Layer 3 of a small transformer language model trained on English Wikipedia (15 layers, counted from 0, width 128).
Take only the direct path to the model's output, skipping the later layers: a vector added to the residual stream pushes a token's score in proportion to its dot product with that token's output vector.

Output vectors of the tokens that the questions are about. A number n stands for n times 0.023.
" Trach": -18 -10 -8 -10 -10 15 -14 8 -11 -25 6 1 5 -24 -19 29 -32 -1 15 -36 10 18 2 -11 15 16 -10 -4 -18 -13 -18 11 -22 5 -21 33 24 -11 3 -24 -14 13 13 -3 -3 -2 -3 -9 -16 -16 -9 5 2 12 17 10 21 6 26 32 11 1 -17 8 -7 21 12 12 -39 -29 -10 14 -5 -10 -5 14 -12 23 35 18 14 21 -13 -18 -16 29 14 4 -15 2 -11 -45 -11 4 28 14 8 5 -2 -16 -1 -13 -38 25 0 -26 -32 34 -8 34 -12 -7 3 20 -17 -14 17 14 30 1 -4 0 -5 -27 31 15 -8 -6
"Born": -16 -3 -27 -27 -15 20 -15 23 -17 -10 17 3 -16 -7 -12 8 16 7 15 9 7 -1 20 -18 -1 30 -21 0 5 7 -3 0 -21 7 -13 -5 4 -10 11 7 -27 9 -18 -6 10 -2 -18 -7 -35 -37 4 3 2 0 -15 35 13 17 8 6 0 0 -11 -9 12 -38 -22 -1 -1 -12 -7 -4 4 8 6 6 -16 10 -10 -3 10 -14 6 10 -4 -5 16 16 3 -1 9 4 11 9 19 11 3 -7 3 -4 -14 -15 -36 20 9 -40 -18 -1 -29 4 -18 -15 0 9 -25 -4 -21 -19 29 -4 -5 -26 -6 7 -23 -6 9 5
"ophytes": -19 27 -34 4 -40 38 -22 -11 28 -1 9 23 -5 -23 3 2 -2 62 19 1 -13 -28 -12 -13 5 -14 -15 -6 -19 -6 -34 -5 0 5 -12 20 45 -26 3 -14 27 24 15 -41 46 22 -25 -31 -24 -53 13 4 -1 10 24 25 42 9 12 8 15 -41 -8 15 17 16 -41 -14 -14 15 -28 42 19 -2 2 7 19 -29 39 20 -2 -7 8 17 -7 32 -11 15 -14 -28 0 -22 -13 6 27 -10 7 20 -14 -30 -8 -15 -50 8 -5 -26 3 20 -4 16 5 25 -12 -4 -30 -1 20 -7 45 -29 20 -24 -45 -15 18 53 -14 -46
"ended": -18 -30 36 -16 -29 25 -13 -28 2 -27 22 25 6 18 3 -13 -6 5 -21 -53 0 -18 2 -27 -3 41 9 21 1 28 35 16 14 3 8 10 16 -7 13 0 1 -12 -10 -9 0 14 8 -14 14 -22 5 3 46 47 -6 10 24 9 15 9 4 -24 -1 23 -18 -17 -6 9 -1 -17 -28 -1 -23 20 5 20 -10 -14 23 -20 18 15 28 -8 -21 6 -48 -14 2 16 6 11 7 50 11 -14 -42 9 -3 0 -24 0 23 15 24 26 4 -6 5 14 8 10 -5 -7 -21 -29 13 14 -4 20 19 -33 -18 15 20 -20 -2 -6
" historian": -10 -26 -4 -6 -23 3 -7 31 -16 -2 -18 24 4 -3 -2 16 -25 -22 -11 4 22 28 -13 -16 -3 10 10 -9 1 20 22 -4 -1 14 1 11 4 0 8 18 9 -16 13 -13 18 26 -19 -21 -16 -23 25 5 -3 -12 16 1 18 28 -2 20 -1 -17 4 2 -21 -17 26 -7 -15 -3 -5 -5 9 -5 -4 17 13 -6 5 29 -3 10 7 -1 59 13 -28 15 13 5 -13 3 -5 20 14 10 5 -19 10 -3 -6 -5 -25 15 -7 -11 -10 15 -15 10 -10 19 -12 -3 -17 -34 -17 -9 15 5 6 -3 8 6 18 12 25 -15
" Qedarite": -26 -31 -11 -28 -64 71 -80 40 -17 -33 43 36 -29 2 29 31 -22 21 -17 -35 18 48 10 -15 44 33 -20 -33 -48 27 15 20 -40 14 1 35 23 -43 29 -6 -17 32 32 -25 49 4 0 -31 -18 -53 32 16 36 47 20 72 56 49 32 28 32 -35 -38 38 37 -27 -29 20 -50 -5 -41 32 25 23 -32 32 17 -6 38 36 56 39 18 29 34 55 -31 32 -33 30 -19 -31 6 29 24 29 -29 23 25 -48 -46 -56 -58 3 11 -44 -32 72 -15 29 19 32 -28 -36 -94 -40 5 -6 31 12 34 -37 -16 -32 30 15 10 -42
"-": -26 -31 -11 -28 -64 70 -81 40 -17 -33 43 37 -29 2 29 31 -22 21 -17 -34 18 47 10 -16 44 33 -20 -33 -48 29 15 19 -42 14 1 35 23 -44 29 -6 -17 32 32 -26 49 3 -1 -30 -19 -53 32 16 36 47 20 72 56 50 32 28 33 -35 -39 38 36 -27 -29 20 -50 -5 -41 32 25 23 -32 33 17 -7 38 37 57 40 18 30 34 55 -32 32 -33 30 -19 -31 6 29 25 28 -29 22 25 -48 -46 -56 -58 2 10 -44 -33 73 -15 29 19 32 -28 -36 -94 -40 5 -6 31 12 34 -37 -16 -33 30 15 10 -41
"Matulionis": -16 -23 -20 -19 -55 68 -50 22 -29 -50 43 18 -27 -7 16 29 -9 18 -10 -18 22 39 16 -10 25 27 -8 -24 -30 36 14 24 -48 16 11 26 15 -35 18 -7 -27 17 40 -29 46 1 -2 -14 -19 -57 18 9 24 34 7 46 33 31 20 24 22 -57 -33 23 35 -26 -30 19 -55 -12 -34 37 25 17 -29 28 38 1 54 35 69 30 16 33 20 30 -38 18 -22 28 -11 -22 6 27 33 19 -26 15 26 -41 -28 -37 -25 -5 7 -60 -29 54 -12 20 19 31 -43 -25 -81 -55 4 -12 20 1 33 -36 -23 -25 59 14 5 -46
"nne": -24 22 -5 -20 -5 21 1 -12 -24 -49 22 18 20 -5 23 59 -2 -20 -6 -28 20 7 26 11 8 -17 -18 -10 -20 6 11 20 1 24 -11 38 -18 20 8 -7 6 33 -6 -6 2 5 4 4 -25 20 29 -1 24 18 23 11 2 15 -4 -6 3 -17 9 9 43 32 -25 -3 -11 -11 -16 -7 23 0 -22 -3 12 2 -1 -17 -1 13 -24 41 -7 13 16 9 -1 17 7 -3 6 24 7 20 -29 3 46 -24 -13 -6 -67 -12 19 -24 -1 12 -10 0 20 -46 16 24 -2 1 4 1 -11 13 24 4 31 -4 16 22 12 -40

Output weights of attention head 1. The head adds the sum of these rows, row i times number i of z. A number n stands for n times 0.0025.
o0: 0 -20 16 -4 -32 70 0 -25 6 23 -19 33 6 -15 49 9 24 5 32 10 6 11 6 1 -50 8 0 1 12 9 20 34 -26 24 -9 29 22 5 -23 14 -4 -24 7 -2 38 6 -1 -2 24 51 28 34 13 -35 -19 0 18 49 -14 32 15 -63 47 -38 2 -67 -20 -25 -4 16 -11 30 37 15 -11 -14 33 21 -9 20 16 -8 -24 -18 -24 -55 6 13 -40 -53 2 43 6 5 33 5 -13 -32 46 9 25 -20 -13 -10 25 -13 3 42 -26 4 3 -44 9 22 -15 -20 -11 12 -19 -6 -32 -51 2 -24 3 -31 43 -12
o1: -20 15 -20 9 0 2 14 -9 17 11 -29 9 23 -21 -33 -18 17 19 -16 25 -20 3 9 -8 -27 4 1 13 6 -2 -9 -28 -12 22 -4 9 23 -15 12 -7 39 16 -28 -2 7 -11 2 -12 -12 14 -32 31 22 0 -11 10 -32 39 18 2 5 13 -35 15 -29 21 46 6 -41 -1 -12 -1 47 -1 -4 25 48 1 20 -1 -25 -13 -25 -51 24 -37 8 -37 -36 20 33 3 49 -52 -33 4 30 14 -30 -2 18 -31 14 4 1 10 -19 19 2 23 -17 -16 -24 -24 -9 -51 3 46 6 -1 -26 7 -9 10 4 -16 1 -44
o2: -9 0 5 -16 -6 -67 -31 34 -4 2 38 27 14 -9 -15 -3 -34 -9 2 -29 17 26 -39 -5 13 -7 -33 -18 8 22 -1 9 2 11 -16 21 -1 9 -11 4 -27 35 -22 34 -20 -7 18 -4 -9 12 -4 -24 -21 -30 38 3 -38 43 21 5 -8 -8 4 6 -4 -52 -13 -4 -2 5 25 -29 -25 -6 24 -34 -13 42 8 27 -14 -1 -20 -25 10 37 -6 1 -18 -9 -12 -28 -13 48 6 -11 -10 25 -9 -8 -13 -5 -7 -9 -9 -9 4 6 -4 31 8 -1 -7 60 51 -12 30 -8 -35 5 5 -1 -11 -21 13 -3 -4 -21
o3: -17 5 5 5 23 -61 -19 1 19 -51 40 -12 19 5 -50 -21 -40 -9 -58 -11 33 4 16 1 11 16 15 46 17 22 2 -22 10 2 -42 -29 -4 3 22 29 13 15 9 26 -43 -14 5 19 11 -2 7 -35 7 58 10 -1 10 -55 23 -70 3 54 -67 37 4 62 7 6 -3 -7 8 -31 -37 36 -6 -21 -24 -18 -16 0 3 -20 22 22 28 58 16 -25 5 43 -6 24 2 14 -1 -7 -18 4 -51 -24 1 17 38 -23 -3 11 -26 -23 -14 0 -8 20 36 -26 -9 34 62 -24 35 27 23 23 15 72 -2 47 -22 38
o4: -1 45 -17 11 9 20 -4 -18 -7 38 -29 -4 -1 -25 39 16 21 -24 -7 -7 12 -33 -19 1 -30 3 -7 10 -19 13 -31 2 -36 -28 -9 12 21 10 -19 -12 -13 8 26 -31 6 0 14 -28 -3 -5 -13 29 23 -17 5 52 -32 17 -2 27 11 -28 -23 1 -14 -31 -11 0 -29 -6 -37 -34 18 -47 -2 5 28 3 31 22 -70 -10 -13 -17 27 47 -16 5 26 25 55 30 26 31 -51 -1 14 14 -4 16 -23 -28 12 26 14 30 -3 -10 -32 -3 29 -3 -6 -18 30 -22 -13 37 -67 -8 -36 -33 6 0 -3 -24 -16 -10
o5: 5 -8 -25 15 -26 -8 -35 -35 20 43 -29 1 5 34 34 -6 36 2 23 -33 2 -17 -43 -10 -13 5 50 -13 15 -3 3 25 11 -1 23 22 -17 48 -31 -45 -30 18 56 7 -36 32 14 -2 4 6 -20 54 -17 -2 -8 9 -3 -7 -12 18 53 -40 40 -30 15 -28 21 36 5 1 20 -13 -1 9 14 -15 -11 -29 -17 5 -54 -23 -2 -31 -10 -41 6 -27 -24 5 -26 -10 22 7 -22 19 3 19 17 30 42 29 -15 -5 18 41 -6 31 -20 -7 10 -35 15 -26 -1 -38 -23 -3 -31 -33 -10 11 -36 44 -18 -14 17 -4
o6: 17 1 2 7 -42 0 21 40 -43 -6 7 -24 15 -28 -23 -17 -11 -14 8 13 -12 11 14 3 -3 -6 -6 20 -3 -18 -4 -4 30 16 9 -25 1 -34 25 39 5 -13 -33 -35 9 -9 -4 -45 2 17 -42 -16 -8 6 7 -24 -13 9 10 14 -42 14 -5 1 -34 20 7 -39 7 -39 -18 -6 -4 6 -5 -6 1 29 9 -7 -24 -11 -23 -15 14 7 5 24 -19 -24 -13 12 1 -1 2 1 27 0 2 2 10 -32 22 34 -14 23 -1 -29 -7 56 22 15 -17 13 -48 -8 4 -5 10 -8 3 -18 25 15 13 1 -2 18
o7: 14 0 6 -21 32 65 -4 -22 -61 22 12 -10 -3 -11 53 8 4 -16 29 -7 -24 0 -16 5 4 -22 -21 -34 -15 2 8 44 -7 -42 6 -14 4 11 -19 0 12 -30 7 14 9 -1 -12 -8 13 -32 -3 -3 -9 -48 6 -9 -4 31 -15 21 -40 -45 48 -12 34 -5 -46 -28 23 -2 4 25 31 -38 40 -6 27 5 -11 28 -2 24 9 8 -30 -35 33 12 -10 -35 28 1 -31 -21 48 9 -5 -27 39 -15 -9 26 -53 44 -8 -49 37 1 -20 10 6 -34 14 3 -5 25 -26 -13 -38 -3 -1 10 -17 -60 3 -17 14 -4
o8: 8 2 -4 -22 -27 -11 19 12 -32 -10 -1 9 -14 -2 -28 -1 -2 -4 -5 -2 -4 -4 15 7 16 -19 13 -32 18 8 24 -10 -17 -25 13 -22 -7 -13 28 -18 -2 0 -22 15 -37 -12 3 -6 13 -7 -19 -29 -22 11 39 16 -12 -30 5 -15 2 1 -7 2 30 27 13 -21 47 -7 -18 41 -10 11 27 14 -61 -13 13 7 33 -24 26 25 -14 -19 23 21 6 24 -20 -19 2 -1 -15 -35 33 -25 -25 23 14 45 -27 56 6 22 -5 7 1 6 -18 10 -14 -7 -28 36 -47 1 36 3 35 16 4 15 -15 7 -11 -4
o9: 16 -3 -19 25 -25 94 -14 7 -37 64 -24 -8 -32 0 35 -38 32 29 12 -21 -41 -18 -7 -15 -43 -10 5 -14 25 7 0 63 9 9 19 22 -30 12 -22 -14 -18 -6 -20 -30 -15 15 -10 8 -6 39 -3 9 5 0 -29 0 4 -2 -1 -6 86 -13 21 -24 -27 -36 -22 -15 13 16 -2 14 1 11 22 23 17 -18 -41 4 -12 -20 -16 -4 -23 -48 -1 3 -78 -21 -12 18 -3 -25 18 33 0 -18 45 20 44 -37 14 26 44 28 -10 16 21 -48 19 -12 11 3 26 -49 -13 14 2 -27 -51 9 -50 23 -45 36 23 21
o10: -7 17 14 -13 5 19 22 17 37 -1 20 -27 -16 17 21 30 8 31 -15 19 8 -20 15 27 8 -17 -7 -19 6 -17 12 -28 15 10 -21 11 15 -11 -6 8 48 -27 -11 -6 -9 -11 -15 -7 23 23 -14 20 43 22 -17 6 5 -32 10 5 8 27 -29 -12 -1 12 10 -6 -25 -28 -20 25 3 26 20 -17 -1 -4 21 -1 64 27 33 -8 -17 -8 13 9 40 -3 36 -8 3 10 -9 -22 17 23 -3 5 -46 -33 16 43 -8 -36 7 -6 -4 -8 -4 18 -10 -37 -26 2 -4 30 15 17 -1 -27 31 -9 15 16 2 7
o11: -1 22 -6 17 -4 -51 18 -14 47 15 -38 9 0 24 -51 31 -21 -33 -40 6 23 -9 -10 8 -24 -4 41 45 -32 28 -24 -25 -12 3 -17 8 -1 4 21 -19 7 7 25 2 -20 -43 27 -49 23 24 6 34 -11 6 5 -16 38 3 -27 -17 -3 -35 -44 -13 -21 48 18 -5 -10 -15 -5 -27 6 17 -24 12 -5 -21 34 -12 -15 -15 4 -7 14 50 -13 -21 63 19 -10 -4 -43 -8 -33 -7 -2 40 -27 6 -30 5 32 -21 12 10 0 -6 20 5 14 21 3 -23 18 2 22 -6 -8 -3 20 -8 -3 29 -7 -46 31 21
o12: -11 -3 6 -7 -33 -31 0 1 34 -33 -6 -14 33 -12 -27 -8 -18 15 -1 -16 37 2 -3 34 14 9 15 31 10 39 21 -18 -4 29 -23 1 -7 13 10 3 -21 12 14 -4 -9 -17 -12 -9 23 -6 16 -5 7 25 -15 -6 29 -10 13 -47 24 2 -30 34 -20 -13 0 -4 5 -18 -22 -14 -33 31 -40 -41 -10 24 25 13 -2 11 3 8 52 23 -1 17 33 -2 10 -9 -12 17 16 -5 -13 -14 -45 -12 10 -27 1 -15 15 -32 1 -22 -4 45 -20 -4 -34 -18 -6 28 22 16 27 38 19 21 8 22 25 8 -26 10
o13: -7 -6 30 -4 1 69 38 -25 7 64 -20 -19 -2 -5 25 -9 31 64 31 3 -26 -11 21 7 -13 -10 -7 18 -30 -64 -4 5 1 11 6 65 -15 -1 -18 1 5 5 9 5 -22 24 -35 14 7 17 -11 57 9 -61 -34 5 -26 19 -25 8 30 -63 59 10 -27 -34 29 -25 -65 -4 22 -14 64 13 45 -15 56 20 -1 -8 16 -23 -2 -15 -10 -2 -1 -2 -8 -34 15 41 21 -52 13 -3 2 -35 4 -6 -29 -29 -19 -25 29 0 55 -9 1 21 18 -5 3 -24 28 -20 17 33 -26 -8 -24 -32 -4 -22 -25 -12 33 7
o14: -20 47 29 -13 83 -15 -34 -27 3 -28 4 -3 -10 20 -44 7 39 -5 -37 16 25 -12 26 -29 34 74 -13 -18 -21 -4 -2 -12 4 -32 -33 -18 -7 10 -10 -22 -10 -3 -7 26 4 -34 12 27 -15 4 -8 -22 -9 -1 8 29 -5 7 -9 -13 -61 -11 -15 59 9 -28 1 -9 -17 4 3 4 -2 -41 34 -34 -36 5 52 -8 26 5 1 17 -15 -1 -24 -14 8 24 23 -1 -8 24 -39 -21 -47 -7 -84 8 -10 0 -13 -8 -18 12 29 25 -18 15 -29 3 -3 10 52 38 16 -13 15 31 66 0 0 -11 29 -1 -30 -17
o15: 26 -16 -12 -45 18 -67 -26 -21 -12 -59 24 -23 -7 10 36 11 -46 -18 -3 -44 -8 0 2 -12 52 26 -16 -58 17 41 24 -22 -18 -44 -31 6 -1 6 9 -12 0 -9 18 3 -13 -14 21 24 -6 -26 -21 -43 -27 15 12 -33 2 -13 0 -31 -40 -22 -44 17 19 -37 -31 -25 49 6 7 30 -41 -39 -58 14 -10 4 53 34 -4 15 -2 -9 -19 59 33 -16 -10 42 -11 -14 -8 72 20 -24 -16 12 -10 28 -33 15 -39 21 -44 7 -1 6 -1 8 27 33 -5 42 37 -6 -21 -2 9 3 35 4 15 30 15 -34 -25 27
o16: 2 0 3 -34 -7 28 -7 -29 -18 27 -5 -8 19 -33 8 -10 18 41 59 5 14 -25 -28 -14 -21 -36 23 8 -10 -5 30 22 -23 19 23 27 11 35 -5 14 -37 6 16 -10 -34 -36 -39 -28 24 54 19 38 14 -16 -31 -1 8 18 -13 19 45 -2 29 -45 -25 -6 -1 -27 -1 -31 6 -37 20 32 -1 -9 27 16 -38 3 -16 10 -4 -3 20 -35 15 0 -24 -2 17 31 -16 4 6 25 -10 -26 25 2 3 2 26 -1 40 -14 28 -18 27 -4 46 -36 -21 -2 27 -32 -16 27 -5 8 -1 11 -14 -22 -17 28 14 -18
o17: -9 37 0 2 -23 -45 -15 -15 -26 -68 -8 -29 -13 -18 -10 -7 -33 -30 -22 -18 22 -3 39 -12 36 -7 -13 18 40 42 11 -16 -3 -63 9 -15 -1 31 -1 -10 -22 9 -10 -19 -50 22 0 -12 11 -13 -34 -51 -1 26 13 20 -13 1 5 4 -22 28 -79 29 35 9 -10 4 11 15 -32 8 -20 -13 5 16 -20 -24 11 -5 -9 11 -9 36 -25 48 2 -13 20 28 -16 -30 30 8 4 -6 -13 -5 -7 -31 -32 20 25 36 -31 35 3 -26 1 22 -13 -7 15 11 -37 1 -13 -30 10 36 11 -3 -1 77 21 -3 -40 42
o18: 19 15 -11 -2 -34 -35 20 5 14 -6 13 -6 8 9 -24 -14 -19 -18 -38 -32 0 2 3 3 -15 -15 34 28 -24 22 -17 -17 -31 22 -15 -11 5 -25 2 31 9 3 5 -3 0 -45 25 2 -11 9 4 1 16 23 -28 14 33 -8 25 -38 -31 0 -13 -20 -22 14 1 -19 17 -13 -11 16 3 7 -5 -23 -26 26 32 14 33 -16 12 9 21 0 -29 13 -14 10 11 1 -4 33 10 -1 -5 -12 -16 4 18 -12 7 -24 16 35 7 5 15 22 -4 9 -5 -21 -20 28 -6 5 12 7 3 -20 -15 45 -28 -29 14 44
o19: 13 9 -34 -15 26 -23 -33 12 8 -32 46 -19 0 12 -39 -19 -26 -9 -29 1 -9 16 -14 5 18 -9 14 -2 15 -9 0 -3 1 16 -6 -4 -3 -5 7 -8 -12 -4 -12 9 -41 6 -7 0 -2 -15 -20 -25 27 50 33 -3 3 -28 10 -24 3 29 -44 25 31 41 -17 12 4 -4 17 27 -2 23 -12 24 -16 -26 13 -6 15 18 0 2 -9 17 19 -8 1 0 -29 -18 22 7 -1 16 -8 15 -11 1 13 20 -11 10 -12 -2 -18 5 9 -22 -10 1 16 -11 -13 -3 8 -16 38 14 10 40 -5 37 -14 21 3 9
o20: -1 18 -18 -5 -15 59 24 -4 -14 30 -15 8 -56 -6 7 42 42 14 15 5 -8 -7 17 3 5 -10 -21 -59 -26 -13 -19 15 25 -41 23 31 -8 4 -4 -16 -10 -32 8 -19 45 7 0 12 -14 -33 -43 21 -31 -35 11 68 18 -11 -16 53 -10 -22 61 -25 7 -36 -28 -4 -11 27 -19 42 14 -61 13 24 12 7 36 -26 0 44 -8 0 -35 -19 -6 23 -18 0 15 -24 -14 6 -9 26 -34 -22 24 -18 0 -50 -31 65 -11 0 7 -9 11 -25 6 -3 -15 1 15 9 -37 3 -17 -37 -14 -32 19 -60 15 37 -13 -14
o21: -2 -1 -10 -1 2 38 9 -36 31 7 -44 0 13 3 -11 1 23 -14 -31 12 8 -5 62 -34 0 -16 1 22 6 -7 -46 -9 -4 -10 5 -9 15 -8 6 22 11 10 15 13 0 30 -4 5 -4 8 -3 26 -4 -17 -18 46 -23 2 -15 1 -14 19 23 3 -8 13 -6 11 -16 -30 -35 -6 46 2 20 1 6 -8 2 -27 -9 -22 11 35 -13 1 6 22 40 0 33 12 7 12 -19 5 -16 -20 -38 -9 -7 -5 -23 -29 22 18 -9 -29 9 17 0 36 4 0 -14 23 6 -22 -25 8 3 -34 50 13 4 -11 -8 -5
o22: -17 -12 15 12 -36 10 12 59 11 -2 30 11 34 -14 -15 -8 -27 -25 -9 -6 -4 20 10 -1 -16 -18 8 16 25 49 18 4 -14 24 1 -18 29 -23 -24 0 23 11 18 -9 -27 -37 -4 -56 21 31 10 -16 23 23 26 -73 19 24 -7 -17 -12 67 -33 6 -36 28 -2 -1 47 -39 0 -1 -24 42 -38 5 24 5 -17 22 17 -13 5 35 32 37 -10 19 24 -30 -25 -5 -11 8 28 7 10 24 -11 -7 5 2 -7 -3 -18 -24 2 -8 3 2 -2 26 -15 36 -25 -11 31 -40 -9 47 36 -7 30 8 46 -18 -7 10
o23: -14 7 2 7 -27 1 12 14 -4 13 -36 8 27 5 -6 11 5 -41 -7 6 19 -20 22 -1 -13 -10 12 -15 -32 48 12 11 -18 -35 2 2 25 27 4 17 6 -11 13 7 -17 -37 27 -15 4 -11 -6 11 -27 -14 -5 4 27 8 -1 -3 -22 8 20 -25 13 -24 -32 -18 25 13 1 -18 -10 -11 7 -20 2 10 13 11 1 14 -9 6 -4 16 2 0 2 4 21 -11 -46 31 20 -1 -9 -4 -12 18 -7 -7 12 5 -10 2 13 -9 -15 16 -15 3 -4 27 6 31 -27 -12 -36 11 5 -31 4 16 14 -21 -9 -3
o24: -16 19 -2 25 46 -64 7 -17 -48 -57 22 -10 0 9 -16 19 -26 -39 -58 -4 25 -8 6 4 55 2 -38 12 8 13 -17 -30 -4 -55 -33 34 14 20 4 9 12 -7 39 32 -35 8 9 33 -34 -62 -22 -28 -18 25 -1 33 -2 -38 12 -38 -3 -24 -37 13 40 22 -5 -9 -2 52 -32 1 21 -40 -6 16 -17 -30 39 -2 29 7 29 23 -5 59 22 -39 23 48 -12 -17 -8 20 27 5 -34 -13 21 17 -48 16 -20 -3 -24 -7 28 -1 16 3 -19 37 25 -7 34 43 -12 -22 14 20 17 28 2 6 13 22 -26 -20
o25: 35 -16 6 4 -4 68 30 -2 -49 15 -32 15 28 -18 28 -12 19 16 34 23 -17 17 -2 15 -5 -17 1 -15 -8 -24 12 25 -8 -3 -24 38 5 -14 -7 -4 -7 8 13 -10 19 17 -6 -6 -12 -12 3 -2 6 -33 -41 13 24 59 5 0 -6 -16 25 -2 -43 -6 -10 -30 23 -2 -22 19 45 9 4 -13 7 25 -7 -12 -4 -17 -4 -4 7 -23 9 -24 -11 -28 13 41 -34 -11 19 -12 39 11 28 -6 4 -20 -30 -35 28 -20 16 -16 8 -12 16 -11 -9 -2 5 -6 -15 1 -17 -19 6 1 -8 -41 -21 -2 0 -30
o26: -5 -22 -6 2 -25 -12 8 12 -3 -4 1 -2 -6 35 -48 -13 21 -2 -4 -40 36 28 -17 -11 -22 14 -12 2 29 -6 -15 13 30 -13 -4 -14 -12 42 -24 -4 -9 -2 20 42 -39 28 1 10 2 -20 20 8 -24 -1 -16 15 25 -17 -7 -46 40 -15 17 -23 -6 -23 -3 -10 21 -6 21 -16 18 45 -6 -5 -9 -19 -16 -18 -28 -20 -22 -5 11 10 -39 6 -2 -1 -11 -7 12 22 21 -3 4 -1 -14 14 18 12 -6 -8 31 22 -26 23 -1 -5 12 -14 -25 -20 -8 12 -4 -10 12 11 -30 20 -7 57 -13 32 22 -6
o27: 6 5 31 -22 -3 71 28 4 23 38 -3 -8 -1 26 20 -7 35 26 25 35 21 -17 25 6 -29 -1 -14 14 -14 -24 3 12 -10 19 42 5 -5 -2 -53 -13 33 -9 7 8 28 -8 -19 -29 45 24 49 66 23 -38 -29 4 26 41 -38 6 16 -14 22 27 -10 -32 0 -11 -7 -42 -33 -5 45 64 2 -19 43 28 0 -35 -5 -10 16 -23 14 -51 -31 44 32 -64 44 11 -6 -3 1 -5 21 9 12 21 -14 17 -21 20 65 -22 30 -37 -14 28 5 -8 -17 -45 22 -4 -36 -3 -17 -8 -41 -30 34 -14 7 21 52 11
o28: -6 -12 -2 0 -38 -58 45 -26 3 6 -27 -9 24 -8 8 -11 0 -15 -3 -18 23 16 -11 -9 -39 6 -7 60 2 14 9 5 -1 11 2 8 11 11 -2 8 20 7 4 -8 -19 7 7 -37 6 23 6 15 3 -15 -3 -19 2 17 -10 -20 -8 -13 -16 -25 -18 -23 26 -8 -16 4 -12 -38 -13 24 -15 -26 16 -6 30 -18 -11 -1 -8 -17 -15 29 -25 1 -7 -18 10 -4 -23 -9 7 -7 -29 -4 -11 -6 -13 -4 24 -8 -4 16 2 9 0 39 8 1 -19 0 21 -5 23 8 -13 15 3 -12 -8 38 0 -28 7 8
o29: 7 -25 -2 22 1 -21 26 5 36 -12 22 -9 14 4 -42 -34 -18 -3 -1 24 -15 49 14 47 8 14 20 44 9 -22 12 -13 27 26 -14 -16 23 -31 -8 22 43 -14 -24 -8 -15 31 -28 -1 -14 36 -4 -17 36 36 -31 -23 4 -6 25 -77 -24 12 -21 39 -24 42 0 -15 -16 -14 11 -1 -10 38 1 -2 24 -8 8 -5 33 2 -4 17 28 2 10 14 -6 -56 9 -1 -10 -18 3 -23 41 7 -78 -13 -12 -7 22 -35 23 -2 -2 13 23 39 -24 25 16 -10 -20 -16 24 15 27 21 18 35 13 36 -20 -8 9 23
o30: 26 33 -23 -17 -8 -6 5 1 5 -26 48 5 28 -3 -35 -18 -12 -44 -55 8 1 19 9 11 16 8 3 55 -16 6 3 -7 -29 24 38 -30 16 -20 -21 -1 72 -14 -25 25 -15 -21 12 -48 19 -4 -47 5 32 27 -3 2 -39 54 21 -10 -34 77 -75 44 -27 47 -9 -1 31 -48 8 9 35 28 4 20 -6 -22 11 17 6 5 29 -1 -10 9 -18 -15 16 -27 -7 17 4 -5 -15 -1 32 11 -24 5 -58 -34 27 15 -23 -21 3 -8 0 48 -11 17 -32 -7 -38 -1 -20 -37 24 15 -7 -1 14 75 -13 -17 -27 16
o31: 16 6 -33 7 -23 30 -25 37 -21 49 -24 26 -10 -38 14 -3 0 -23 10 9 -19 2 28 -39 -24 -18 44 -15 -8 0 11 46 -17 -22 -4 -20 -22 1 -3 29 -60 14 6 -44 21 15 -2 44 -35 -7 33 6 3 -6 -4 23 16 -27 16 18 -18 -9 65 -32 -5 -16 8 2 24 24 4 2 7 -41 9 -19 -50 40 -57 3 -30 -16 -18 31 1 -9 -19 11 -5 13 -1 29 11 -2 8 7 -18 -43 24 -19 53 11 19 -43 -12 -12 -2 -15 -31 -30 2 -21 9 -5 -25 13 -4 -12 -23 -23 8 7 -43 -18 -28 -17 13 11

Each question shows a token from some text and the vector z that the head gathered there. A number n stands for n times 0.013.

" Ch": -1 -9 -3 -10 -2 -3 -8 6 8 -3 8 -3 -2 0 4 2 10 11 -2 -8 11 -1 -9 3 -1 4 -5 8 -14 -12 2 -6
Pushed up most: "Matulionis"

" National": -8 10 6 -2 12 -8 4 19 -5 0 -14 4 -1 10 -4 9 5 6 -16 -7 5 0 4 13 7 6 2 11 -6 -13 -3 -9
Pushed up most: "nne"

" promotion": 3 15 -7 -18 7 2 -3 9 7 16 2 -5 2 14 -3 13 4 5 -1 -22 14 4 -2 18 8 4 -5 -1 2 10 2 -10
Which of these tokens does it push down most? "ended"

"y": 5 -8 -6 -14 9 0 -3 -7 1 4 7 0 7 4 -8 2 14 3 2 -23 21 2 -3 10 -10 -2 -3 7 8 -13 -4 -1
Pushed up most: "Matulionis"

"===": -19 11 3 5 -9 -13 18 -6 0 -10 -13 2 14 -6 -1 0 -9 10 1 8 -8 0 0 3 6 -4 16 -6 1 20 -11 -14
Pushed up most: " Trach"

"3": -9 5 14 -5 0 -5 5 3 10 -16 7 -6 11 1 11 3 -16 -9 -2 -12 -4 -10 -8 -5 2 4 -6 2 -3 9 0 -11
Pushed up most: " Trach"

"is": 20 6 5 -21 7 0 7 7 4 -2 -1 18 -6 -1 -1 9 6 3 -4 -40 12 8 -17 19 0 3 -6 12 10 -18 -7 4
Pushed up most: " historian"

"-": -5 5 38 14 -9 -24 36 9 19 -8 -14 -4 10 15 10 18 5 8 8 -12 -2 -10 15 29 3 -3 12 -5 15 13 20 -14
Which three tokens does it push up most, strongest first? " Trach", "ended", " historian"

" ": -5 1 8 -3 -1 -3 8 6 9 -2 -1 -10 3 4 -1 0 1 -10 2 -11 1 -6 -1 4 0 6 1 -2 -10 5 3 -3
Which of these tokens does it push down most? "ended"

" −": -3 16 -4 -27 9 1 -6 11 8 3 -8 6 6 3 -5 10 10 2 -10 -24 13 5 9 10 12 4 6 2 -8 -4 19 -15
Which two tokens does it push up most, strongest first? "Matulionis", "ophytes"

"\n": 2 9 -37 1 -27 0 30 35 24 -15 -6 -17 -11 -7 -14 -39 -19 13 -8 -3 2 44 20 5 1 22 -2 16 -27 11 39 8
Which two tokens does it push up most, strongest first? "Born", "ophytes"

" Ko": -6 3 -11 -7 13 7 -1 7 5 18 -4 7 -7 14 -4 9 1 -2 2 -21 9 6 -6 17 13 -1 -2 -10 -11 -11 -1 0
Pushed up most: "ophytes"

"0": -7 2 7 -6 -1 -1 2 7 11 -6 6 -2 7 7 4 0 -6 -10 -4 -19 1 -8 -7 1 5 5 -5 4 -4 0 -2 -10
Pushed up most: "ophytes"

" play": 4 11 -10 -9 4 2 -9 6 10 27 9 -13 -3 17 7 3 8 14 3 -30 19 5 -2 23 -4 5 -13 9 -8 8 -11 1
Which of these tokens does it push down most? " Trach"

" To": -3 15 -16 -23 14 9 -9 10 12 26 6 -5 -7 19 0 9 6 6 1 -25 31 4 0 19 5 2 -8 -4 -9 6 -1 -7
Which three tokens does it push up most, strongest first? "ophytes", "Matulionis", "Born"